Layer 2 of a small transformer language model trained on English Wikipedia (8 layers, counted from 0, width 128).
A neuron adds its activation times its output weights to the MLP's output. To switch it off is to set its activation to zero at one token and run the rest of the model.
A neuron's activation on a vector x is ReLU(gate . x) times (in . x), where the dot is the dot product.

Input weights of the MLP neurons that the questions are about. A number n stands for (n - 500) times 0.0017.
n18 gate: 496,555,643,654,282,497,481,489,538,757,549,370,430,555,687,655,301,398,471,255,656,532,585,455,464,304,282,251,615,321,525,455,472,351,457,644,524,482,708,482,493,594,638,416,454,448,548,430,435,531,482,503,648,503,500,709,464,594,634,619,358,486,567,616,619,455,395,550,686,507,298,467,625,694,630,510,425,533,694,553,300,607,525,398,285,549,507,305,680,623,553,538,433,776,475,402,393,483,414,493,605,422,363,533,520,517,412,671,510,600,600,449,397,538,606,558,496,570,452,507,395,420,206,377,626,271,439,684
n63 gate: 649,557,459,440,500,413,539,346,445,583,456,325,383,597,198,564,515,428,511,607,474,485,373,434,414,281,439,689,525,553,518,468,642,557,500,389,486,677,623,341,721,689,612,493,374,640,472,550,455,554,425,720,261,380,294,226,568,482,386,478,426,444,376,405,468,514,541,533,697,817,532,500,444,552,536,559,699,367,761,323,500,345,698,555,437,410,598,507,519,642,375,414,721,673,463,356,590,425,632,345,757,401,468,524,527,472,431,461,741,407,554,353,743,482,456,380,607,482,712,552,538,512,570,523,482,507,251,654
n65 gate: 420,352,500,506,520,490,438,458,578,404,449,490,358,389,633,665,527,306,288,611,285,624,629,664,526,202,372,525,428,479,514,450,599,313,588,620,446,655,570,412,618,569,451,541,417,289,596,547,648,365,584,357,530,527,573,577,564,418,407,323,327,556,469,535,477,460,482,441,543,434,381,816,507,225,367,396,440,684,438,590,608,601,402,509,528,485,582,472,671,577,424,564,672,374,675,685,467,517,457,610,588,706,323,552,395,630,407,762,258,559,510,560,433,353,476,437,552,585,524,500,484,586,454,613,370,730,533,398
n68 gate: 512,684,450,448,647,533,646,390,640,471,409,477,460,500,384,319,770,429,393,682,531,465,604,314,421,477,319,649,454,393,353,500,561,378,496,698,289,496,481,457,596,368,570,454,585,264,663,749,476,443,414,11,458,458,318,555,479,423,412,644,357,363,466,457,415,657,618,457,544,457,649,591,593,142,409,507,600,520,634,585,465,925,555,423,383,516,504,669,469,444,300,646,327,452,500,408,496,559,626,512,744,278,481,421,293,376,496,562,587,508,474,535,512,477,481,570,235,553,598,543,461,429,478,516,366,600,620,414
n227 gate: 699,366,713,601,551,671,500,523,544,488,372,749,528,395,476,560,533,504,466,712,261,570,603,473,559,459,616,830,624,554,548,633,620,481,519,457,388,708,605,451,497,504,482,640,485,536,254,442,545,387,353,489,667,387,575,459,428,595,282,423,374,557,456,454,614,586,663,612,336,582,652,672,601,387,434,521,640,523,308,692,504,345,526,594,567,535,361,804,342,425,589,536,374,625,425,419,535,793,346,595,454,478,464,493,702,580,535,448,665,650,439,447,817,738,307,557,666,493,486,643,596,392,373,292,423,525,496,507
n18 in: 595,334,515,372,214,640,603,533,604,766,543,353,368,665,561,629,654,607,519,645,574,525,340,470,587,627,525,796,664,519,431,447,521,541,629,616,447,530,449,493,513,662,355,532,565,342,531,285,489,493,739,517,456,557,486,603,473,634,482,578,576,437,400,400,201,504,670,482,485,606,457,552,336,472,128,602,643,321,486,652,649,470,639,450,493,588,354,435,478,402,348,504,529,483,485,490,531,402,801,552,537,309,570,378,510,589,624,628,568,251,472,759,453,636,630,402,471,536,581,473,530,457,389,537,263,580,543,446
n63 in: 620,553,589,371,523,423,618,431,529,522,419,483,386,533,366,420,329,643,514,411,427,669,490,672,468,377,257,582,584,444,442,447,544,580,528,582,709,462,565,444,657,555,513,638,561,513,556,443,545,640,510,569,350,467,484,452,500,458,378,570,510,386,382,448,464,431,347,483,766,528,628,566,497,411,826,632,477,528,483,449,599,457,500,740,541,471,363,486,521,477,236,262,544,340,393,377,404,546,382,608,566,497,421,570,440,535,656,573,513,438,404,597,684,665,537,448,598,248,331,727,393,405,568,434,268,228,442,604
n65 in: 375,673,574,430,706,396,511,620,597,536,606,580,509,347,468,483,586,287,576,564,497,493,722,743,674,517,677,437,431,299,524,562,371,586,462,542,327,599,530,603,512,494,366,457,537,503,532,497,455,300,425,494,367,428,523,613,519,624,390,507,628,432,626,548,436,568,726,372,459,297,428,600,648,474,599,443,283,352,437,697,537,586,514,529,541,302,394,688,446,642,333,490,560,436,466,567,484,565,500,424,579,377,412,466,627,538,416,332,310,527,366,455,337,583,396,218,657,609,559,387,630,446,423,428,656,429,504,382
n68 in: 407,349,645,577,608,740,740,262,461,421,394,489,476,568,563,752,547,530,538,489,489,334,514,663,565,463,421,678,533,595,715,478,456,530,617,325,561,568,493,610,486,391,359,482,574,672,578,585,621,829,496,432,264,340,529,538,428,514,312,529,615,526,390,204,418,489,356,448,508,522,540,515,559,702,566,486,621,606,621,522,496,547,470,352,489,738,562,555,496,525,452,464,452,535,308,521,629,639,336,660,432,423,543,817,797,490,757,512,462,691,489,549,604,602,448,530,423,551,446,486,545,205,218,572,723,568,417,462
n227 in: 294,591,465,537,357,376,477,433,470,233,559,441,313,606,544,551,426,551,587,440,462,441,515,638,651,682,451,385,201,461,481,442,361,561,423,558,579,382,450,567,408,533,601,497,585,567,524,598,388,543,678,368,472,561,485,576,503,553,634,451,475,268,419,449,347,306,398,456,465,437,487,281,481,664,611,497,455,494,659,459,475,617,345,405,513,695,451,412,598,524,456,460,606,398,506,518,532,358,624,313,580,559,494,471,367,376,552,654,459,437,603,423,371,355,631,551,441,642,418,512,549,426,715,612,646,530,376,454

Output weights of the MLP neurons that the questions are about. A number n stands for (n - 500) times 0.00094.
n18: 365,639,421,328,565,537,313,378,380,208,301,569,582,673,393,291,396,663,509,236,692,385,787,371,192,316,604,324,615,716,721,532,401,382,370,428,569,545,866,352,407,555,704,473,583,445,454,545,556,581,209,768,522,630,538,382,403,657,267,381,622,272,758,739,722,668,495,26,555,573,495,394,532,533,746,549,619,621,486,428,353,600,486,383,469,689,637,495,514,389,584,528,843,404,537,351,410,546,141,801,632,602,411,505,527,419,592,536,491,468,303,449,654,650,644,509,636,358,705,450,554,559,621,536,551,275,454,378
n63: 578,306,396,482,417,404,483,648,638,459,596,436,809,562,252,360,635,634,710,617,398,363,731,276,247,714,514,535,674,623,583,514,411,747,579,728,399,203,681,573,361,555,478,487,746,617,413,686,311,428,444,734,451,781,670,468,532,478,595,347,514,451,372,621,826,667,433,44,271,342,306,669,598,677,334,553,527,380,303,585,450,509,352,603,500,527,722,406,361,249,284,770,428,288,650,426,358,629,721,270,434,463,526,327,491,348,687,509,532,375,544,389,325,247,611,549,267,540,703,382,575,387,482,527,623,453,610,405
n65: 737,454,796,485,290,403,346,295,485,469,807,246,525,569,545,485,319,696,674,712,287,347,328,480,134,470,656,383,495,571,387,414,515,460,820,515,633,319,465,423,423,738,367,470,714,434,388,346,541,410,401,456,708,968,30,490,740,535,384,236,267,396,286,455,800,376,356,973,495,656,392,775,520,552,557,559,647,569,537,405,429,456,371,341,381,445,804,744,700,475,968,282,365,611,383,602,818,551,316,413,461,433,495,480,319,660,530,585,550,320,793,645,465,734,598,500,355,441,539,525,505,470,436,480,528,329,638,234
n68: 394,385,478,394,261,495,453,898,509,431,642,359,659,438,562,360,545,389,371,505,473,432,410,441,416,447,63,566,436,336,575,568,268,549,514,496,670,563,432,459,583,350,804,504,468,342,409,567,565,540,640,310,655,408,685,618,377,264,400,500,203,553,386,352,408,593,438,654,527,401,463,327,393,537,242,655,477,394,79,617,299,483,277,565,456,589,636,424,424,421,588,272,759,478,500,352,460,399,617,119,294,274,381,423,474,411,555,670,563,540,425,472,522,373,639,598,463,720,332,214,571,266,655,252,32,407,651,409
n227: 742,393,540,243,607,426,522,278,421,407,264,624,326,277,621,614,682,187,230,637,630,362,427,518,478,379,523,694,394,652,527,574,361,459,687,644,551,491,702,417,645,344,562,706,790,664,293,549,355,491,175,335,822,551,577,400,472,613,225,411,467,733,357,450,620,336,780,589,611,372,467,468,450,288,346,344,661,558,543,614,528,373,612,378,572,459,450,581,238,126,714,575,631,483,362,619,549,570,263,417,447,644,433,422,784,428,486,419,454,699,545,692,705,857,467,324,336,229,638,651,513,536,549,446,255,566,458,456

Each question names a token from some text and the token that comes next. It shows the vector x that enters the MLP there. A number n stands for (n - 500) times 0.0076.

Then comes g, the gradient of the next token's log-probability with respect to the MLP's output, scaled to length 1. A neuron's effect is roughly proportional to its activation times (output weights . g). A number n stands for (n - 500) times 0.00089.

"d", then "er"
x: 638,583,513,718,608,395,354,490,427,515,572,296,571,521,583,326,462,469,585,399,582,459,438,652,673,545,590,634,472,618,719,788,577,318,452,484,516,505,512,454,497,526,646,429,445,302,585,519,606,674,411,483,458,717,405,492,406,724,572,510,379,511,464,517,425,488,304,643,638,557,377,268,655,666,448,548,617,443,485,548,599,488,635,387,481,392,657,406,557,505,723,599,600,478,630,434,370,719,615,487,400,508,388,645,554,388,585,449,371,405,380,491,558,516,413,552,493,341,337,406,463,568,368,709,571,515,482,474
g: 620,501,518,545,657,537,482,280,373,645,697,499,612,504,530,492,504,502,700,555,333,525,531,658,356,545,598,519,582,497,348,546,533,604,664,390,486,720,564,622,611,384,322,556,728,530,694,442,560,441,381,570,380,497,496,674,464,369,654,427,424,473,482,503,543,602,662,362,333,448,528,550,632,637,662,370,544,507,533,499,391,645,547,552,494,439,477,310,575,524,657,525,542,559,493,444,165,480,602,410,410,555,469,483,566,423,568,542,518,563,436,446,486,358,519,367,446,490,518,501,579,439,496,432,504,514,506,469
Which neuron, switched off, lowers the next token's probability most? n18

"ich", then " the"
x: 569,461,468,615,645,442,516,504,416,575,417,388,349,571,640,320,504,611,652,573,604,525,367,419,637,499,489,523,556,425,660,567,409,437,676,485,542,506,515,462,427,573,344,398,361,404,657,452,627,490,328,423,297,558,603,449,428,497,429,512,495,643,418,524,569,442,524,567,606,488,390,404,600,305,541,424,342,559,414,523,544,625,276,249,625,448,665,417,601,361,436,351,617,557,450,339,485,621,477,583,325,617,316,443,685,608,479,508,365,349,415,497,491,437,346,426,456,365,509,582,809,586,435,579,536,444,656,310
g: 469,657,457,502,570,475,565,272,518,518,475,597,582,583,690,474,314,525,543,485,579,622,478,468,270,495,501,634,448,470,371,514,660,421,457,415,387,450,538,462,484,562,666,495,460,594,696,448,652,612,511,503,582,594,571,641,538,329,475,317,463,537,446,551,588,451,273,560,542,714,577,472,767,437,611,640,371,477,447,531,532,311,446,414,480,487,471,483,612,546,411,547,672,455,629,401,365,439,423,687,470,536,683,553,555,522,507,513,487,401,611,490,434,365,722,495,656,495,486,486,568,354,493,471,417,601,562,366
Which neuron, switched off, lowers the next token's probability most? n65

"k", then "ed"
x: 582,501,365,691,571,492,482,447,493,399,577,372,517,444,643,268,354,407,588,436,556,553,359,688,560,586,629,688,602,501,476,561,420,341,625,516,733,467,362,319,352,419,585,399,409,516,419,466,688,377,376,447,587,532,442,368,438,405,367,398,634,435,492,671,411,403,517,665,590,583,516,486,522,446,386,430,474,484,567,415,673,652,601,352,579,548,626,438,575,341,582,639,421,657,555,426,435,668,548,548,338,633,388,532,500,550,455,298,451,433,561,432,566,578,431,470,559,483,344,537,738,522,458,424,449,516,618,623
g: 518,473,559,504,641,466,391,297,320,500,473,587,546,685,534,612,491,560,570,651,401,297,458,560,575,432,639,504,516,459,589,325,515,478,424,697,493,406,419,320,530,588,379,589,402,431,480,542,600,552,541,449,497,497,445,664,543,333,779,602,560,391,511,503,434,602,568,535,787,509,430,601,530,312,606,539,435,464,417,335,441,427,352,549,312,366,424,753,584,464,664,339,578,591,451,470,508,573,648,482,435,490,491,552,556,445,521,449,607,423,643,390,509,403,507,598,503,439,422,556,526,535,497,533,445,338,382,494
Which neuron, switched off, lowers the next token's probability most? n227

" B", then "l"
x: 466,517,323,353,399,527,471,437,374,415,659,283,479,538,538,421,495,349,728,583,486,712,370,570,461,468,679,675,536,335,510,623,515,423,735,387,442,521,544,586,466,549,410,341,681,318,351,605,653,607,358,425,636,631,398,439,452,203,504,544,366,515,513,419,534,717,359,631,489,298,448,449,341,453,602,578,573,467,526,457,276,415,695,539,464,675,511,307,640,302,585,574,615,336,600,432,489,660,633,637,655,613,516,373,682,609,598,301,628,359,633,362,721,657,337,503,526,114,322,420,795,553,478,471,678,480,635,232
g: 662,481,490,512,622,337,527,376,587,564,471,515,537,593,479,445,370,385,496,562,462,574,370,441,407,522,422,573,437,622,597,498,370,550,631,651,385,425,588,482,393,690,533,465,513,451,384,383,650,518,337,682,542,344,524,387,330,625,407,480,564,548,582,576,399,712,547,582,521,555,502,603,620,519,385,508,589,596,462,511,197,487,393,309,289,542,360,421,269,496,524,589,557,559,564,542,358,534,466,494,321,642,590,442,452,450,536,404,400,450,520,561,584,500,556,479,466,463,640,344,571,476,701,456,431,666,524,386
Which neuron, switched off, raises the next token's probability most? n227

"y", then "our"
x: 376,504,557,579,472,402,505,518,543,592,588,188,453,454,621,359,530,371,738,581,522,630,462,520,509,515,466,427,426,645,567,688,422,496,674,409,599,302,425,540,568,504,502,455,363,525,430,650,443,467,347,480,471,451,344,460,393,354,429,506,458,768,634,469,361,598,452,421,746,384,334,481,486,528,326,430,717,301,484,481,409,333,455,450,575,484,453,461,602,516,635,535,517,415,475,540,585,850,632,423,422,664,480,421,590,522,723,607,484,393,486,479,605,370,516,294,422,510,479,419,776,488,385,480,646,468,663,508
g: 569,376,629,428,694,454,419,671,513,408,372,492,637,556,530,306,616,419,418,723,486,495,576,404,522,460,559,631,351,314,590,682,421,546,635,319,469,441,594,455,532,561,439,428,423,582,631,541,592,413,449,593,475,465,649,505,597,487,480,501,483,563,431,505,655,545,645,365,540,490,553,484,424,481,517,619,658,594,486,527,627,438,529,556,444,467,479,392,592,294,436,561,434,503,271,571,477,179,474,431,627,496,507,477,430,510,551,522,432,445,617,301,553,719,443,783,491,473,382,542,485,476,527,387,527,594,451,515
Which neuron, switched off, raises the next token's probability most? n63

"p", then "ort"
x: 572,432,423,603,407,232,410,377,481,605,546,442,527,464,490,429,383,423,737,579,583,571,131,598,569,484,608,585,600,420,524,742,535,537,671,586,635,583,595,432,470,505,574,408,430,426,471,542,592,500,423,680,374,570,419,320,653,566,508,569,449,567,575,440,304,428,432,546,507,548,392,406,709,503,394,546,490,471,565,395,400,516,550,425,554,572,376,591,482,494,736,643,536,432,680,604,490,624,703,387,569,563,409,367,489,372,621,301,396,367,640,406,404,496,665,521,492,458,515,489,708,423,477,556,645,532,704,393
g: 566,607,359,382,450,589,516,395,390,597,592,539,409,457,560,555,409,510,392,626,455,548,473,619,452,540,586,632,354,396,351,556,597,485,517,520,494,533,412,604,555,370,437,387,400,630,371,505,549,558,500,458,366,567,516,473,674,608,542,550,408,509,507,411,515,568,553,403,388,530,508,547,538,479,416,466,367,560,601,476,485,301,447,474,584,642,562,517,672,548,436,459,600,509,680,505,485,422,559,556,633,517,587,618,539,418,167,713,384,484,566,789,408,472,721,352,422,401,832,591,610,416,450,528,444,547,413,502
Which neuron, switched off, lowers the next token's probability most? n63

"m", then "s"
x: 432,537,545,679,536,316,272,441,588,809,602,264,519,387,447,422,519,234,627,505,406,516,464,593,584,407,620,541,487,384,655,725,522,432,713,597,523,479,481,644,539,557,471,402,347,302,638,428,529,488,261,530,421,704,341,607,440,511,479,644,467,499,510,574,466,471,480,588,584,321,350,603,563,452,572,463,542,386,403,585,654,695,400,339,488,479,609,536,608,570,505,456,517,513,574,487,495,566,518,542,244,590,263,618,395,562,464,420,421,472,506,500,333,605,418,322,558,424,370,500,661,552,469,504,629,505,548,437
g: 599,385,509,557,234,508,581,346,474,371,564,617,440,490,292,558,592,448,346,524,437,303,380,650,524,616,447,501,692,447,636,478,386,582,524,546,514,588,538,389,488,308,504,475,461,439,250,529,541,334,423,382,506,464,405,497,572,464,473,508,556,361,352,612,661,546,563,523,377,552,697,619,480,539,461,473,526,581,422,243,486,383,505,394,427,592,373,571,526,549,421,436,355,505,551,518,325,423,444,634,613,499,455,575,400,621,503,374,444,496,418,633,532,360,572,538,485,478,504,387,527,581,503,622,638,737,563,613
Which neuron, switched off, lowers the next token's probability most? n65

"k", then "e"
x: 563,520,317,735,426,448,366,539,466,526,527,493,433,361,635,393,540,433,671,496,451,529,427,703,530,394,603,691,542,442,578,677,428,335,638,496,647,507,415,531,440,441,523,421,323,387,542,460,696,509,267,445,674,545,268,465,314,456,528,469,402,385,649,671,346,372,424,695,615,576,440,477,461,498,399,386,527,497,342,465,586,636,589,437,594,660,512,493,549,414,536,681,606,657,611,431,491,765,542,667,365,655,336,453,482,557,430,460,471,306,627,447,482,579,341,473,483,506,345,558,574,472,481,525,642,461,645,748
g: 523,343,649,544,546,385,594,424,431,339,472,515,701,548,442,611,354,504,581,509,388,344,563,490,495,372,486,361,545,556,548,353,460,532,245,590,537,590,564,505,505,473,189,497,614,532,495,462,481,389,429,450,479,523,506,567,593,354,513,568,646,383,572,542,566,422,458,696,413,550,571,394,736,539,415,475,554,586,596,532,361,251,494,425,510,505,418,472,786,481,474,478,536,521,514,485,623,543,523,573,551,584,390,756,612,695,683,429,466,480,568,467,542,511,592,634,520,497,702,536,478,518,436,479,334,461,496,493
Which neuron, switched off, raises the next token's probability most? n65

"t", then "ri"
x: 593,447,587,582,456,327,509,318,473,499,571,441,631,457,480,414,500,467,653,578,408,678,303,536,766,517,699,677,349,582,625,642,424,513,452,368,712,602,387,329,393,520,448,434,551,365,531,639,455,355,515,428,595,683,495,492,479,335,569,560,482,439,435,505,438,345,433,497,554,543,381,465,621,462,498,438,557,468,361,481,649,667,421,416,536,569,399,470,413,322,460,622,421,506,665,425,565,690,468,587,473,614,395,402,335,385,411,441,372,335,570,454,653,499,525,546,527,460,457,541,790,298,383,423,649,419,558,608
g: 523,570,448,472,495,428,452,328,430,530,482,511,603,567,436,419,571,548,376,425,668,342,585,500,396,468,569,532,488,648,481,453,373,634,771,392,609,544,415,532,548,608,547,598,577,509,633,520,417,479,451,642,592,528,548,346,642,547,454,736,443,455,626,600,566,442,647,430,221,600,563,463,544,499,592,672,523,507,387,417,537,461,425,722,507,496,409,510,322,482,568,652,634,498,337,586,691,428,500,322,619,509,566,279,468,425,514,575,527,456,428,509,528,523,447,436,424,510,511,533,678,393,614,245,585,526,596,429
Which neuron, switched off, lowers the next token's probability most? n227

"he", then "d"
x: 529,540,589,661,440,447,564,702,496,342,437,493,369,401,395,478,291,447,653,498,503,549,182,389,547,526,698,501,661,394,703,796,469,497,568,555,641,512,438,388,555,460,411,470,470,272,591,523,608,595,508,697,574,518,373,329,360,476,341,533,616,607,356,570,542,549,341,557,720,482,326,396,621,366,459,401,549,495,475,486,541,501,641,396,472,609,388,444,431,462,587,502,530,562,524,476,503,636,466,572,287,484,272,499,434,491,361,461,454,520,443,331,634,662,383,593,539,482,196,548,501,503,508,422,407,535,649,501
g: 448,555,431,566,527,539,485,861,582,693,271,422,394,537,468,577,400,495,434,576,564,477,512,372,307,612,619,414,486,454,674,545,525,503,512,469,480,484,564,499,508,549,503,424,468,490,645,609,319,509,427,602,381,320,569,621,481,459,482,659,403,548,394,571,645,643,634,409,573,329,745,709,539,424,417,464,457,430,454,616,397,366,588,497,370,606,472,618,524,363,286,388,550,510,474,456,383,480,420,491,574,553,438,502,420,295,512,405,605,458,476,669,470,526,397,509,517,572,481,545,457,565,596,365,330,453,527,468
Which neuron, switched off, raises the next token's probability most? n227